Layer 5 of a small transformer language model trained on English Wikipedia (13 layers, counted from 0, width 128).
A neuron adds its activation times its output weights to the MLP's output. To switch it off is to set its activation to zero at one token and run the rest of the model.

Output weights of the MLP neurons that the questions are about. A number n stands for n times 0.0046.
n23: 0 6 -11 5 10 -16 15 -25 -24 3 -2 6 16 -17 -11 13 29 -8 -41 19 20 5 6 -5 -5 -13 -8 -1 -4 34 -2 1 -19 -4 -5 -2 -8 -13 -33 3 -23 12 11 -22 -18 -10 -3 -5 6 49 -4 -16 -11 -19 -5 -10 0 16 9 11 13 1 13 17 26 -15 9 -13 0 -11 31 -8 -7 9 -4 -26 -14 -5 -30 15 -2 8 18 -6 -10 -13 -21 2 1 -2 -14 -18 -3 -10 -3 10 -11 -31 4 -14 -28 1 -13 -20 13 9 -44 -12 -6 -13 23 14 -16 5 23 17 22 17 15 40 -6 2 30 -2 31 -21 -26 -28
n29: -24 2 -4 -11 -31 -31 19 16 14 -11 -11 15 -22 -19 -8 29 -16 -3 -1 -5 -3 3 -1 5 3 24 -52 -43 -7 -8 6 2 -14 -4 -5 8 15 -9 -17 -18 17 8 13 -23 -12 19 9 -6 2 -13 -54 -27 6 33 -19 42 -10 -5 -1 -6 -9 -16 -31 -9 21 -12 6 8 2 15 7 6 8 -16 -24 5 22 -49 19 21 3 19 -9 1 -1 2 9 -20 12 34 11 -6 -10 9 -13 3 6 20 4 4 2 -26 -5 -28 21 -31 1 20 -2 4 -4 14 2 7 5 -4 14 15 19 -31 -10 -39 -30 -21 -3 10 -23 16
n77: 19 -9 15 7 -6 -1 -1 -18 -24 -9 21 -3 -8 2 -33 -3 -19 -18 19 5 33 -5 14 0 -23 -19 5 -3 17 -6 -2 -14 -31 -4 20 12 20 9 16 25 22 -6 -4 2 -24 -1 45 21 -20 -1 -9 -2 30 26 -20 20 10 -3 3 2 -12 6 -14 -6 -6 -4 -25 -1 -4 -18 -16 -11 -9 25 -9 9 -12 5 -6 -38 2 -9 -1 12 5 18 -19 -7 -9 -10 -6 35 18 -27 -22 5 5 31 20 -9 -25 16 16 1 -16 1 -2 -33 -9 6 0 4 -22 0 -9 -42 -2 -36 18 2 7 10 -8 0 -18 12 14 -3
n98: 21 17 6 -7 15 7 7 0 -8 9 23 15 16 14 16 1 -26 -34 -7 -41 1 -20 -29 27 -8 -4 -6 2 -15 -8 -49 4 0 -2 14 7 -5 -31 -4 -6 2 16 -23 -6 12 -15 -11 29 -6 -17 -1 -8 -29 -4 -9 3 -7 -25 10 23 7 -1 -17 -5 6 21 -12 -36 -52 2 -3 -39 7 11 -26 0 14 -19 1 -1 -30 5 24 -7 22 35 24 16 -12 6 -31 -2 -4 -12 -7 8 35 -18 -55 -10 17 2 21 16 -18 -16 -2 -1 45 -8 -7 12 3 -6 -5 7 37 -8 6 -14 3 -9 8 -2 8 2 19 -40
n115: 12 6 -7 -7 -7 -31 18 17 6 -15 -26 22 -12 19 27 -21 7 -2 33 21 -2 -19 -4 -4 -10 2 -8 -7 -29 8 3 -8 -3 -10 2 -19 -5 -1 5 -29 -4 -6 17 18 -14 15 1 -23 3 11 -8 44 6 -10 2 -11 -28 13 -35 -6 40 -12 13 3 8 -3 -2 -9 16 -31 18 -16 13 -3 6 -3 28 -2 6 20 39 -21 0 -6 3 20 9 16 15 -8 3 15 -7 -6 1 -31 -40 -8 21 7 -43 10 9 15 28 -18 11 2 10 48 -5 -30 18 -19 -2 35 2 10 -15 -11 18 -28 -30 7 -31 2 18 -17
n123: 6 -20 -30 1 -12 1 -20 0 -24 19 -1 8 12 23 2 21 -2 -31 29 8 -29 13 37 17 -8 14 8 15 -39 -3 -12 -11 -6 18 25 5 12 1 -2 -29 20 -46 -15 5 -9 12 1 5 -13 4 14 -14 -6 -42 20 25 -13 -30 -26 -12 19 33 -32 -21 -18 -11 9 -24 11 1 0 0 29 2 -7 -1 1 -19 43 -15 -9 17 -19 5 -21 17 -9 -6 1 -20 -16 -12 -10 21 -8 -20 -32 -15 -10 -17 3 -1 -15 8 -5 19 -51 -28 4 47 21 2 -26 4 0 -7 -14 -13 16 -24 6 -7 15 -20 32 -2 -16 -11
n160: 4 -5 0 -16 -5 12 39 4 13 1 12 -13 16 -37 -15 12 15 11 3 -1 8 22 -24 5 -1 4 -9 16 -1 6 31 1 11 -1 -3 31 38 14 -20 15 2 15 -27 -24 16 8 26 -30 2 10 -38 16 12 29 22 30 -7 16 20 -17 21 -30 -17 35 24 13 10 32 -6 21 18 -10 -16 18 -4 15 19 2 -3 51 -33 -2 11 -7 -31 -6 1 14 -5 1 29 -24 4 30 -19 -23 7 -12 -35 19 29 5 6 -3 24 4 4 21 50 25 -9 39 18 1 -14 2 -20 10 7 21 -11 -2 -10 4 2 12 30 8
n165: 16 -5 3 -22 0 6 -22 -1 14 3 48 -13 -16 -38 3 2 32 25 21 7 7 5 29 -17 8 13 -30 -20 50 18 -15 -12 -2 21 -8 -8 -19 -15 9 -5 -21 -20 -10 4 -14 -20 4 -2 1 1 16 6 -25 -36 -19 -3 31 24 -15 -5 -2 15 12 10 6 -14 -12 0 -36 -10 -8 -13 4 31 6 -24 -1 -32 1 -31 -8 30 -28 21 6 -37 9 -34 8 2 46 -20 -11 -8 4 -25 16 -2 15 6 -7 6 46 16 -10 -23 -15 -14 -19 8 -22 -6 -20 8 -25 -5 5 -13 -17 -18 -7 0 10 5 32 -7 -7 -9
n170: 20 -27 -27 6 27 20 -10 6 -33 5 6 37 -4 -22 -8 -30 -31 11 27 38 -19 0 -1 20 21 -28 12 19 -12 -16 -21 -9 -6 10 -19 27 -4 11 16 27 -14 1 -1 -16 6 15 6 9 -4 -15 -13 -3 19 24 -27 5 24 20 1 -15 -7 -2 -43 -2 -16 15 9 3 -4 10 -1 -11 -7 -35 5 -1 -7 7 -40 2 13 -20 -5 25 11 -17 1 0 -10 5 -11 -9 14 14 10 -10 63 -33 -18 -14 -21 -11 20 11 21 -14 25 -1 -5 1 8 1 2 -15 -6 4 -39 -4 -5 8 -7 5 -23 0 -10 -14 2 -2
n176: 16 -18 -8 21 -21 -6 0 -17 5 -17 -11 1 5 36 -17 -17 -16 28 32 -4 -41 4 -2 18 11 4 1 28 14 7 23 -11 3 0 -12 -8 -5 17 30 12 -10 37 3 -12 -7 24 -5 16 -15 21 28 25 -15 4 11 18 -11 -17 -7 3 -5 8 18 -29 -24 14 -5 52 -12 3 -39 1 -8 -7 10 -8 -14 -13 -7 -22 -25 2 15 8 -27 27 11 13 7 -44 18 11 -18 9 -3 5 -11 -11 -51 -7 -17 18 -23 -40 -12 5 -28 -9 -8 -18 -2 -19 -28 14 12 -17 11 0 -1 -3 15 -8 3 3 -15 17 -1 10
n224: 25 -21 3 8 -14 14 5 8 -3 -24 -1 16 -23 -18 22 -4 -21 -1 -15 4 22 3 6 -16 -8 -20 6 -10 -32 17 -25 -6 -7 13 -8 14 -11 -9 24 17 20 16 -14 1 -7 11 0 -20 4 -3 22 -15 28 78 21 26 -2 8 -15 -13 -24 16 -4 2 -10 -26 -11 -55 0 -10 -41 9 -9 -6 -17 0 -22 -22 8 -3 -12 -34 -34 8 3 -18 10 7 -6 -1 8 25 32 2 -21 37 31 12 3 8 -33 13 5 17 -23 13 0 -13 -9 4 -1 12 -4 -20 -26 1 14 -28 21 10 -9 -10 -21 -4 -3 9 -15 -27
n250: 17 31 -12 -2 10 -16 -27 -18 -56 20 1 -38 1 -21 -12 -21 32 22 -6 -11 -4 14 -33 -9 25 20 -7 -13 -3 -4 -2 35 19 19 2 -14 -35 -41 -6 -5 -4 6 -6 28 12 -9 11 -13 20 16 -18 14 -13 -43 33 -1 14 -17 -18 16 -25 -18 -10 -6 5 3 -5 2 4 -28 -9 4 -5 -20 6 -26 37 -8 -13 -1 3 2 35 -4 -8 -29 3 -2 4 3 9 -20 1 -25 30 11 -26 -20 2 -11 -30 14 -18 -30 17 -21 -31 -27 -30 -3 1 1 -16 -9 -10 1 -15 -5 -8 -31 0 -6 7 0 -16 11 16 -18
n266: -10 11 -40 -24 -2 29 14 10 -19 -9 16 3 -7 -12 -41 4 -31 8 1 14 10 -53 37 37 6 -14 33 -5 8 34 -15 -20 3 20 32 -7 12 5 9 -33 -6 14 17 -7 5 21 9 14 -23 -35 -14 -7 1 11 -22 16 17 34 -2 6 1 -37 30 0 -11 -12 -5 -1 -3 19 8 -26 -19 19 9 12 -21 -45 -15 10 -21 11 9 -20 9 -7 24 -12 -7 10 -9 15 25 -9 19 -7 1 4 -28 19 -1 7 -3 33 -15 -28 22 6 7 -10 5 -5 12 27 -8 5 21 11 -11 -6 -3 20 2 9 -32 7 -30 2
n268: 8 12 6 -22 -6 -8 23 7 17 40 1 32 1 -4 15 24 20 9 53 -26 -6 2 3 10 -12 9 8 -5 9 -16 21 16 18 -5 -3 -9 -21 7 -27 -14 -16 -18 -19 27 21 -11 0 28 27 -20 6 -13 -40 -95 7 -2 20 -10 15 14 36 10 24 7 6 -2 -1 -6 -3 10 16 13 24 11 -4 -21 39 -20 -6 -10 -20 15 -15 -8 19 39 3 37 7 7 -4 2 -1 18 -13 0 -10 -27 -14 31 14 4 5 -17 21 -24 -2 12 13 -36 -21 -21 -17 22 8 1 1 -30 -1 33 -31 -44 11 -8 -20 -11 40 0
n278: -23 -1 -12 3 -31 7 12 0 -16 20 -15 25 15 6 -9 -1 -9 19 -29 46 19 3 -23 -4 9 -7 8 -16 34 -30 35 -21 2 -3 -27 12 -21 -20 2 -14 0 -10 -15 -33 3 6 14 2 -5 14 -13 2 33 20 -10 -14 -8 -2 46 -10 -13 14 -15 1 -19 4 12 -28 2 -31 6 -43 -2 -1 -24 -32 -33 2 34 5 36 -18 20 14 26 -15 25 -11 -5 -8 -22 1 -29 -30 11 -14 -25 -2 -28 17 2 18 -40 15 -11 18 29 -2 28 5 5 34 32 -22 16 13 62 8 2 12 24 -12 1 6 -16 -13 15 6
n292: 18 -7 -23 11 15 12 -14 8 -29 -2 9 -3 -5 0 13 -37 1 -16 35 10 -23 17 -21 20 26 2 14 9 8 24 1 16 -1 9 9 6 -12 -3 17 -2 12 26 2 14 -1 10 0 3 -8 8 -6 0 -7 -8 14 7 22 -14 -6 -2 -5 32 -34 -1 -5 -21 32 -2 -3 -12 -6 24 -8 4 10 6 -16 -2 -10 16 7 -19 -4 -11 26 0 6 -5 7 13 9 -10 -6 9 14 20 -18 7 -44 -3 48 -2 0 6 15 -1 -29 -16 4 1 5 -15 -10 -13 20 7 -27 5 -29 -10 1 -43 -19 13 24 -28 5 -17

Each question names a token from some text and the token that comes next. It shows the activations a of the neurons there, in the order above. A number n stands for n times 0.069.

Then comes g, the gradient of the next token's log-probability with respect to the MLP's output, scaled to length 1. A neuron's effect is roughly proportional to its activation times (output weights . g). A number n stands for n times 0.0039.

" de", then "al"
a: 2 -4 1 2 2 -3 0 -27 -27 -13 1 3 4 4 69 2
g: 4 17 -6 -4 -6 -10 40 -30 2 -30 -8 20 -26 6 27 -51 8 14 -21 10 -20 -4 -21 18 3 -12 2 13 -30 -29 -8 -8 12 15 38 17 30 36 28 18 9 -15 20 28 12 13 6 34 36 -48 14 17 31 25 28 -13 -25 -5 -20 12 28 11 -15 -34 -21 14 6 15 -30 25 -3 41 -12 3 5 21 -59 -22 19 18 -47 43 15 -2 25 15 -43 4 -27 21 -24 -10 6 -11 -32 22 14 30 32 10 -8 25 7 10 7 -6 -15 -26 19 2 25 1 27 -17 5 14 -2 -37 5 -7 20 -11 26 -11 -22 -45 -21 53
Switching off which neuron hurts the next token most? n165

" ab", then "out"
a: 6 8 4 0 -4 1 -6 -9 0 1 1 3 5 -1 -2 -4
g: -20 -7 21 52 -26 6 28 13 -22 26 33 -16 -4 15 4 11 -20 -17 -1 5 54 27 -31 -18 28 -1 -23 15 0 19 2 -1 -27 12 -7 -4 -32 16 -47 -8 -18 -4 22 4 -5 14 -7 -14 11 9 12 9 -13 0 -14 -9 -43 46 19 10 -22 44 10 -11 21 12 20 -16 -47 11 11 18 -37 22 22 -10 -6 10 -27 33 -3 -3 -15 8 -31 25 10 23 -11 26 -25 40 -10 8 7 15 -17 3 10 27 -45 11 2 -2 35 30 -33 -33 13 -1 -35 -13 -41 57 40 -24 27 37 0 -26 9 -28 -4 23 13 22 -13 -23
Switching off which neuron hurts the next token most? n23

"an", then "is"
a: -1 6 0 -5 0 2 10 0 2 1 -1 1 3 -2 0 29
g: -23 27 -9 5 20 -19 -11 -34 -22 14 -8 -7 13 -6 -25 -41 21 -5 -3 13 25 9 31 37 1 -3 -2 -5 3 -51 -11 -10 -21 -32 35 26 -12 21 -33 -17 -6 14 13 15 3 38 -42 0 2 13 24 48 -45 -6 -29 9 4 -17 2 -9 -40 17 -13 48 -20 10 9 -8 -11 8 -14 -24 -6 23 5 30 12 -3 38 15 3 -20 6 -19 11 26 0 19 17 7 1 -1 -13 -38 34 39 2 33 -27 38 -18 -48 -30 -7 -35 -37 17 -22 -41 16 -15 -36 -4 -2 -1 -17 4 -23 8 -18 -26 -57 -18 -29 7 -1 -12 30
Switching off which neuron hurts the next token most? n292

" her", then " m"
a: -11 3 -5 15 -21 12 1 -1 -12 -10 -20 -1 0 0 0 0
g: -47 -22 40 32 -18 -3 27 -27 -58 -20 -7 -19 -15 -26 -18 -29 -2 -19 -6 -14 24 42 44 37 9 10 -7 -13 20 2 40 15 8 35 26 -46 -7 -31 -15 22 -16 16 11 -16 38 1 39 -27 30 45 -1 10 5 4 -6 9 -8 8 -7 -18 22 -5 31 27 -33 -30 6 11 -6 -13 15 4 -28 16 -12 33 2 6 31 -11 11 1 -18 -11 -30 -20 -1 28 -39 -37 4 -32 9 -8 20 16 -3 -13 -10 10 58 -3 -20 -26 -22 -48 -19 12 -9 -27 -21 11 10 -3 -8 -14 6 2 -10 -7 5 -27 -5 -18 39 29 6 21
Switching off which neuron hurts the next token most? n115

"l", then "ack"
a: 0 3 2 -6 0 -1 -23 5 -2 0 -6 48 -1 1 18 2
g: 10 -8 7 -4 -11 -11 -34 -15 -10 3 -4 0 -15 8 9 22 -3 15 -11 -23 -16 -11 -15 -8 -22 4 8 -46 -22 38 2 -30 -40 25 -16 -11 11 -51 -17 -21 5 -21 24 -4 65 12 -30 18 17 3 5 -17 -20 7 -43 -21 -11 -26 8 -2 -1 14 -25 38 34 -25 3 38 40 3 13 21 31 -39 -21 15 -24 -25 -33 -9 -8 -7 6 -19 21 -22 16 -5 -42 7 8 -30 16 5 -38 -17 -16 5 -3 38 17 -45 -13 -14 -4 -32 28 -16 23 27 48 -33 -6 4 -6 12 9 -34 -4 6 -46 -10 -50 6 -2 -29 -29 -12
Switching off which neuron hurts the next token most? n160

"ix", then ","
a: -2 0 4 2 1 0 2 1 -1 16 1 3 -2 -4 0 0
g: 23 13 -11 -11 -1 20 16 10 -7 10 18 12 40 11 -11 44 -33 40 -13 -39 -3 35 -14 -2 24 10 -20 2 -18 6 31 9 -9 -8 0 17 21 7 39 -26 6 22 41 -10 17 10 1 13 12 -15 11 9 6 -1 14 19 -12 15 -6 4 -10 -25 13 17 13 -20 1 -7 -41 33 25 -7 38 31 32 -32 1 33 2 -8 -47 12 -16 63 4 44 32 11 35 -8 5 -34 7 -22 -28 -17 16 19 -43 19 -26 22 24 -8 12 -3 10 -26 -30 -4 -4 -23 12 -11 18 6 36 -12 -4 -21 -16 23 42 -31 -6 21 36 66
Switching off which neuron hurts the next token most? n176

"ing", then "e"
a: 0 1 -6 -5 0 -3 0 0 0 1 -3 -2 14 -8 3 0
g: 20 43 -28 -15 -58 6 -21 -45 7 -35 22 -11 11 38 -19 24 30 -32 -11 39 5 9 12 -36 6 -16 -23 18 20 4 -2 6 -17 26 20 12 9 23 47 7 25 1 -36 23 32 23 21 10 35 5 -3 17 -45 1 22 -2 33 -3 -12 -33 -20 -18 -28 -12 9 2 -22 5 -5 12 -19 18 -43 -11 10 23 -25 4 0 2 -16 3 26 -8 44 -2 16 4 -21 -1 -4 -28 -31 -8 3 -12 46 66 -8 -20 47 21 14 -22 -28 -6 15 -1 25 -34 36 -14 0 -18 0 -38 2 -27 -11 1 -6 -3 3 11 -7 14 10 19
Switching off which neuron hurts the next token most? n268

"s", then " University"
a: 1 -1 0 1 3 0 3 -7 2 -3 5 -3 0 6 2 3
g: -34 -25 23 1 13 -2 -1 -11 -24 -18 -39 -22 -3 16 21 -1 -30 -23 0 11 -6 -5 17 64 3 -2 43 -9 -3 19 -12 13 24 41 -21 -8 -14 22 -26 16 2 -12 -36 -28 0 -39 -2 12 -47 -10 -22 -19 -8 -19 -30 -16 11 -4 -22 37 4 -19 33 -3 1 9 29 18 -8 33 24 0 -15 5 11 18 1 48 -5 44 20 -8 7 -8 -17 32 3 -64 32 -23 15 17 -2 -2 -28 -20 -10 3 -8 -20 19 9 -16 -44 -12 -17 -15 41 -2 -9 -12 17 42 2 -55 45 -4 48 -3 -14 7 -30 13 -17 -6 -2 16 -16
Which neuron, switched off, raises the next token's probability most? n224

"m", then "ous"
a: 7 -2 -1 5 0 2 -28 2 0 0 0 9 3 -1 -27 0
g: 28 5 -44 39 -35 -8 -28 34 -7 2 0 6 -14 -8 21 4 -24 -20 -28 6 -12 -14 0 -20 36 -33 -17 -42 1 -20 32 50 0 -13 -7 21 -10 6 24 32 33 15 -6 55 -5 -13 -15 -1 30 -21 -13 46 -24 -2 -16 11 18 -26 20 15 26 -25 -14 -18 4 5 10 -5 45 -20 43 -3 12 31 -21 -13 -51 -1 -14 -19 -20 1 16 -4 -24 -28 -30 30 2 -30 -3 -6 16 -9 -19 -16 18 -19 1 39 9 18 -64 2 10 -29 21 18 35 -3 -9 -7 -32 13 -11 -45 -5 -41 24 9 -17 -13 -9 12 -7 -3 9 5
Switching off which neuron hurts the next token most? n250

"ing", then " In"
a: 0 0 6 -3 9 0 0 -1 0 0 -1 -1 2 -5 3 0
g: 1 15 2 -34 -34 -19 17 -13 -24 17 13 -15 31 -5 -33 45 -19 -9 0 40 20 15 4 9 -31 14 -31 5 -20 14 -36 -9 -34 -11 -13 14 -47 -30 -23 16 21 14 -61 7 -4 8 46 5 -25 15 12 -22 -41 9 19 -6 -13 -24 9 24 -34 -18 -6 20 -32 -23 -17 0 -31 36 29 8 -1 -22 -17 -12 -11 27 -41 32 17 1 43 -15 -21 15 -21 -46 -27 -9 23 -18 12 -31 5 -9 26 1 4 -16 15 -5 58 11 38 2 -29 1 1 5 -9 23 -25 21 -4 39 2 -19 -5 -5 -9 21 28 -13 -18 -14 -19 15
Which neuron, switched off, raises the next token's probability most? n115

",", then " I"
a: 1 -10 0 11 0 -1 1 4 -5 -5 -9 0 2 11 0 0
g: -24 16 -5 -11 -9 -56 24 -24 15 -39 -6 -13 25 9 -40 7 6 -1 -15 3 6 -14 -7 -28 -8 -27 -11 13 14 2 3 35 -4 27 -7 -5 29 21 -53 17 3 64 -39 -19 11 -27 -8 -13 36 -10 -41 -24 -39 -23 -3 -10 -38 -6 -47 9 23 -5 19 -13 12 -30 14 5 39 -12 17 2 -3 31 -31 10 12 9 6 -16 10 11 22 -16 6 -15 -38 25 18 -18 -7 8 22 40 -12 28 14 -21 12 14 -8 8 52 -26 -8 4 43 13 28 12 27 12 4 33 1 -28 22 -4 9 -31 -30 24 -7 6 13 4 19 49
Which neuron, switched off, raises the next token's probability most? n29

",", then " p"
a: 1 -21 -3 12 0 0 -3 5 -9 -9 -15 0 0 5 0 -1
g: -11 -13 -13 -28 30 15 -18 -31 -31 26 -1 -29 -5 -9 1 0 -11 11 2 -4 -5 38 13 8 20 -15 -15 24 19 -2 -13 -26 46 -9 9 9 20 -1 27 -14 24 -33 25 -29 -20 -14 -1 -4 -41 -7 -15 30 -22 -27 2 11 -21 11 21 37 6 0 -5 25 -44 8 13 -10 -11 46 -4 -17 -23 -8 41 27 -13 -10 8 8 23 -59 41 -39 6 -3 6 26 28 -4 21 -21 -32 -9 -5 18 -8 -14 -14 31 9 -1 -20 50 3 -5 -14 18 -4 19 -5 -23 45 42 -19 12 19 -58 -23 38 34 41 39 -16 10 18 -16 2
Switching off which neuron hurts the next token most? n29

" a", then " T"
a: 1 -3 -3 9 0 -1 -4 7 -29 0 -46 -1 5 9 1 1
g: -17 -27 6 12 11 8 -4 -11 20 -5 41 -20 -14 17 -19 16 24 -39 25 32 -18 -7 14 -30 -26 14 -2 19 -1 47 -5 30 -65 -34 -19 -4 16 0 -13 6 36 38 -25 -8 -4 -14 0 3 -23 20 26 10 -34 -3 -16 35 13 -36 14 33 -14 -5 39 9 -33 -21 -21 2 0 45 12 -25 -6 1 2 -28 2 -6 -27 22 -12 24 22 -15 10 -2 -1 -9 -33 17 -20 -7 -11 -8 10 11 -4 -17 14 -9 -28 22 57 -34 16 -22 -17 -24 -31 -27 28 5 -9 36 25 8 36 52 -14 -36 -29 40 -9 32 3 -1 -9 3
Which two neurons, each switched off alone, lower its probability most, in order? n224, n170

"us", then " n"
a: 0 9 -2 -14 -8 1 -14 -1 0 2 -2 0 -16 10 29 1
g: 9 -3 9 16 -2 6 -24 -3 -6 -24 -28 21 2 22 10 22 -3 22 4 19 31 21 7 -11 -31 17 -13 12 15 -29 28 -23 32 -9 12 2 41 53 -1 0 9 -42 36 -11 0 -8 -22 -15 2 -27 40 2 19 -11 -15 -14 41 -9 -32 -10 6 5 10 -11 -3 20 21 21 48 -20 29 -15 37 20 14 -18 0 -25 5 -15 -57 29 1 -14 -4 -21 -18 19 27 -10 -37 18 -30 2 42 9 -2 -5 8 13 -33 -3 -30 34 60 28 -29 11 -5 -17 7 6 -17 -23 -28 -33 -16 19 16 -5 -11 -15 28 25 14 50 14 -53
Switching off which neuron hurts the next token most? n98

"ies", then " in"
a: 2 18 0 1 -4 0 -4 -1 2 -1 3 3 -6 1 0 0
g: -19 1 -3 -26 -4 19 -24 21 -37 2 -12 -34 6 34 5 50 -16 -27 -8 -22 4 2 4 6 -35 2 6 -9 -43 30 11 -18 42 -1 9 -7 -50 2 -15 34 -5 -27 -12 -20 -15 -33 -15 39 -12 -9 32 3 -20 -2 -1 -64 9 -17 8 -39 -31 6 -7 -8 -6 1 -11 -16 25 -26 -52 -23 -6 -4 -6 35 21 20 32 -21 -68 -2 -23 -10 23 11 4 -18 5 -9 -4 17 -25 -2 -9 34 -4 26 15 -1 -2 -25 12 8 -1 20 -15 -20 9 -31 -16 40 27 2 28 1 9 -5 -2 26 -20 -39 -20 49 -31 20 -2 -20
Which neuron, switched off, raises the next token's probability most? n29

" and", then " all"
a: 9 -6 -1 10 -2 -1 -3 1 1 -1 -24 8 -4 47 3 -1
g: -4 3 38 30 -3 -27 -26 -16 46 -2 4 12 -23 -19 11 -72 42 17 20 -21 29 -8 20 2 -16 -15 -18 -9 -4 10 20 10 4 -28 -26 -25 -7 4 -8 37 -31 -6 -24 38 35 11 34 25 19 26 14 -14 9 -2 -14 -7 0 27 1 -25 -5 16 -13 -1 33 -33 -2 -1 9 -9 -43 1 -11 31 18 9 5 -22 16 24 -24 36 -33 35 16 24 19 -3 -7 19 -28 -4 0 37 37 33 10 56 -3 7 -6 8 34 -52 19 5 28 -17 -33 21 -34 -4 -7 -10 -7 7 41 24 13 20 3 -21 -36 -4 -2 -7 -6 -11
Which neuron, switched off, raises the next token's probability most? n224

" A", then "cc"
a: 0 0 -3 -27 1 0 -5 9 -11 0 -32 1 5 -1 -5 -2
g: 3 -36 26 9 -32 29 26 -13 -9 -23 18 -2 -4 -1 9 -4 24 -5 -22 7 -21 20 2 1 12 16 29 27 6 -2 65 6 15 7 -13 -18 -10 25 -22 -2 -30 -14 1 -17 19 -15 28 -5 1 9 18 7 10 -1 -70 19 -30 17 14 -40 28 22 7 -10 -3 2 -9 -26 50 6 -3 -27 3 -41 -46 -18 15 -12 11 20 15 15 -32 -16 39 2 -2 -11 25 -61 -11 14 -27 48 -22 12 -1 -21 -19 -4 -4 -41 60 -27 -27 0 2 14 3 -5 -28 -35 -10 1 -18 -29 -8 -14 12 -16 -10 -3 21 -14 11 46 -19 32
Switching off which neuron hurts the next token most? n98

"ed", then " that"
a: 4 -5 -2 -2 0 -30 0 -3 -4 1 -14 2 4 -5 2 -2
g: 4 -21 22 59 42 -23 -45 -27 -10 2 26 23 3 7 27 -25 0 5 -1 1 -12 -27 5 5 -32 -24 -20 -23 -15 -4 16 -5 -40 18 -3 -21 34 -6 -30 -14 -28 12 -3 7 14 -21 -14 -15 -10 -2 8 -27 -61 -6 30 8 20 20 25 -57 -1 34 -1 0 23 19 -24 2 20 5 -36 -3 24 -31 39 23 -47 35 33 11 21 29 -3 -5 -7 -18 12 10 12 -19 -7 30 20 25 5 -23 -1 20 10 19 20 -46 -15 -24 -6 16 25 -18 11 22 -6 -10 31 -20 -7 11 14 12 -32 16 -23 -29 30 -8 -29 -9 14 48
Switching off which neuron hurts the next token most? n224

" th", then "ick"
a: 3 -1 9 -6 1 -2 -4 -7 -2 -1 -1 4 4 0 -6 0
g: -4 6 1 -27 -36 22 -8 9 -10 -27 10 -12 2 23 2 -9 16 6 12 -24 -20 -18 -9 5 17 -24 -26 -17 -13 -38 1 -28 -52 2 -67 18 -23 -24 5 51 -11 -35 -27 23 38 -6 4 38 21 -16 7 10 45 -21 11 9 40 -29 4 -7 -15 4 22 22 21 -19 3 3 -19 5 2 -2 5 -15 14 52 -9 10 -24 25 -1 -4 1 -5 -6 22 38 -21 -31 -11 -32 -8 -51 27 -41 2 -24 -15 0 46 3 -18 -29 0 -11 16 21 4 -14 14 14 -38 19 -13 14 8 35 2 -21 15 16 -11 -25 6 -30 23 54 25
Which neuron, switched off, raises the next token's probability most? n278

"her", then " th"
a: 9 31 3 3 -1 -7 0 2 -1 0 -2 0 0 0 -1 1
g: -32 5 8 -2 -27 13 -19 14 18 -22 0 -2 -11 -7 26 5 2 4 -18 8 -35 5 -29 -28 -25 -4 -46 -44 7 10 8 8 -29 -21 -11 -16 12 11 -28 -19 -5 -12 -6 20 19 9 -9 24 -27 -11 -8 -17 -12 13 -9 -22 13 -26 2 1 11 19 -35 7 46 4 39 -6 -25 -16 12 28 37 3 -59 10 19 14 12 -12 1 44 -30 -5 10 17 -71 -12 13 26 -4 -11 -11 37 15 -58 -9 5 18 37 43 -43 -46 11 -20 -32 -1 10 -4 10 -13 4 -47 -44 21 -29 -29 2 9 12 -16 -12 -18 29 1 -13 15 11
Switching off which neuron hurts the next token most? n29

"ations", then " includ"
a: 2 -1 0 1 2 -2 1 -9 1 -1 3 2 -3 1 0 -1
g: -5 35 15 22 -11 -29 5 -25 -10 -31 -30 18 -27 48 -27 5 9 -8 -32 -9 24 31 3 6 -7 -13 -28 14 4 -40 -42 1 -34 -18 -23 -34 -5 3 -7 -35 1 -11 -28 6 24 12 3 -22 35 -18 -22 -18 -13 20 -19 7 -5 1 23 12 7 7 -7 24 15 22 16 -28 34 8 16 24 -18 10 -28 17 23 -4 23 -31 -13 -10 3 11 52 6 -32 11 4 28 5 0 24 49 4 24 1 -35 -2 15 -5 26 17 18 9 60 -15 -42 23 -25 -15 -17 22 -24 12 26 -46 -38 -5 -25 -29 -2 19 -39 -17 7 12 -43
Switching off which neuron hurts the next token most? n165

" to", then " L"
a: 0 0 0 3 -5 -1 0 5 0 1 -8 -2 2 -1 4 0
g: -25 -35 24 -61 28 -5 -1 -2 -36 11 13 -4 33 10 39 20 27 5 30 -11 41 6 9 19 -5 3 29 6 15 -35 -8 15 -48 25 1 -2 -4 34 14 27 9 23 24 -17 -12 9 -16 8 -27 12 23 15 -40 3 -30 -32 -3 -5 -10 6 5 -17 22 20 -30 24 10 7 -9 -18 32 21 -29 14 25 -21 -12 23 -27 29 45 36 4 -16 -12 -5 1 34 -29 35 -16 -13 18 -34 -26 1 -12 -8 6 -11 34 -1 -7 -1 29 -12 -11 23 16 16 30 -52 17 24 1 -40 24 26 -18 15 -35 31 -38 -1 20 -28 -4 -7
Switching off which neuron hurts the next token most? n224

"H", then "B"
a: -3 2 -3 -2 1 -3 4 2 1 0 0 1 -5 6 1 -2
g: 13 -4 -17 -29 7 31 -10 -47 3 24 -1 -23 11 -2 1 18 -3 1 0 10 27 -1 24 -25 55 -13 65 14 3 -10 5 7 25 -6 -9 17 -33 -2 15 -24 11 13 -14 -3 4 -57 -25 32 14 -42 -26 17 3 3 10 -15 -36 38 18 -7 39 9 26 5 10 -64 6 0 16 -14 15 11 -10 -38 -31 7 37 13 3 -3 -2 -4 -8 17 34 -14 3 -3 3 -9 10 39 6 -15 -30 6 24 -13 -1 -36 30 55 -22 -15 3 21 -7 -6 9 -27 -15 2 -9 51 22 10 13 -12 22 36 4 -6 7 59 30 -1 25 10
Switching off which neuron hurts the next token most? n268

" h", then "um"
a: 3 -5 0 1 -1 -9 8 -2 1 -3 1 0 -5 5 -6 -3
g: 16 -4 29 24 7 11 -17 -13 13 -11 18 -10 -3 32 42 -16 28 39 4 -26 32 -21 -4 -18 2 31 -6 10 -19 -24 -6 6 2 -6 8 13 -12 -5 -1 -21 44 12 5 14 8 1 37 -13 -1 -7 -21 2 35 -1 12 -13 8 37 -20 22 -11 1 31 46 -45 -3 -35 17 -18 23 -16 -2 40 -5 -24 27 -19 13 -28 -4 25 1 6 22 -25 -8 -16 -30 -82 -18 -29 27 -15 -13 6 5 19 -5 4 -16 -26 -17 -44 14 36 7 50 38 37 24 0 -18 25 -9 6 0 0 22 -15 52 40 -16 -21 32 -17 11 -5 13
Switching off which neuron hurts the next token most? n123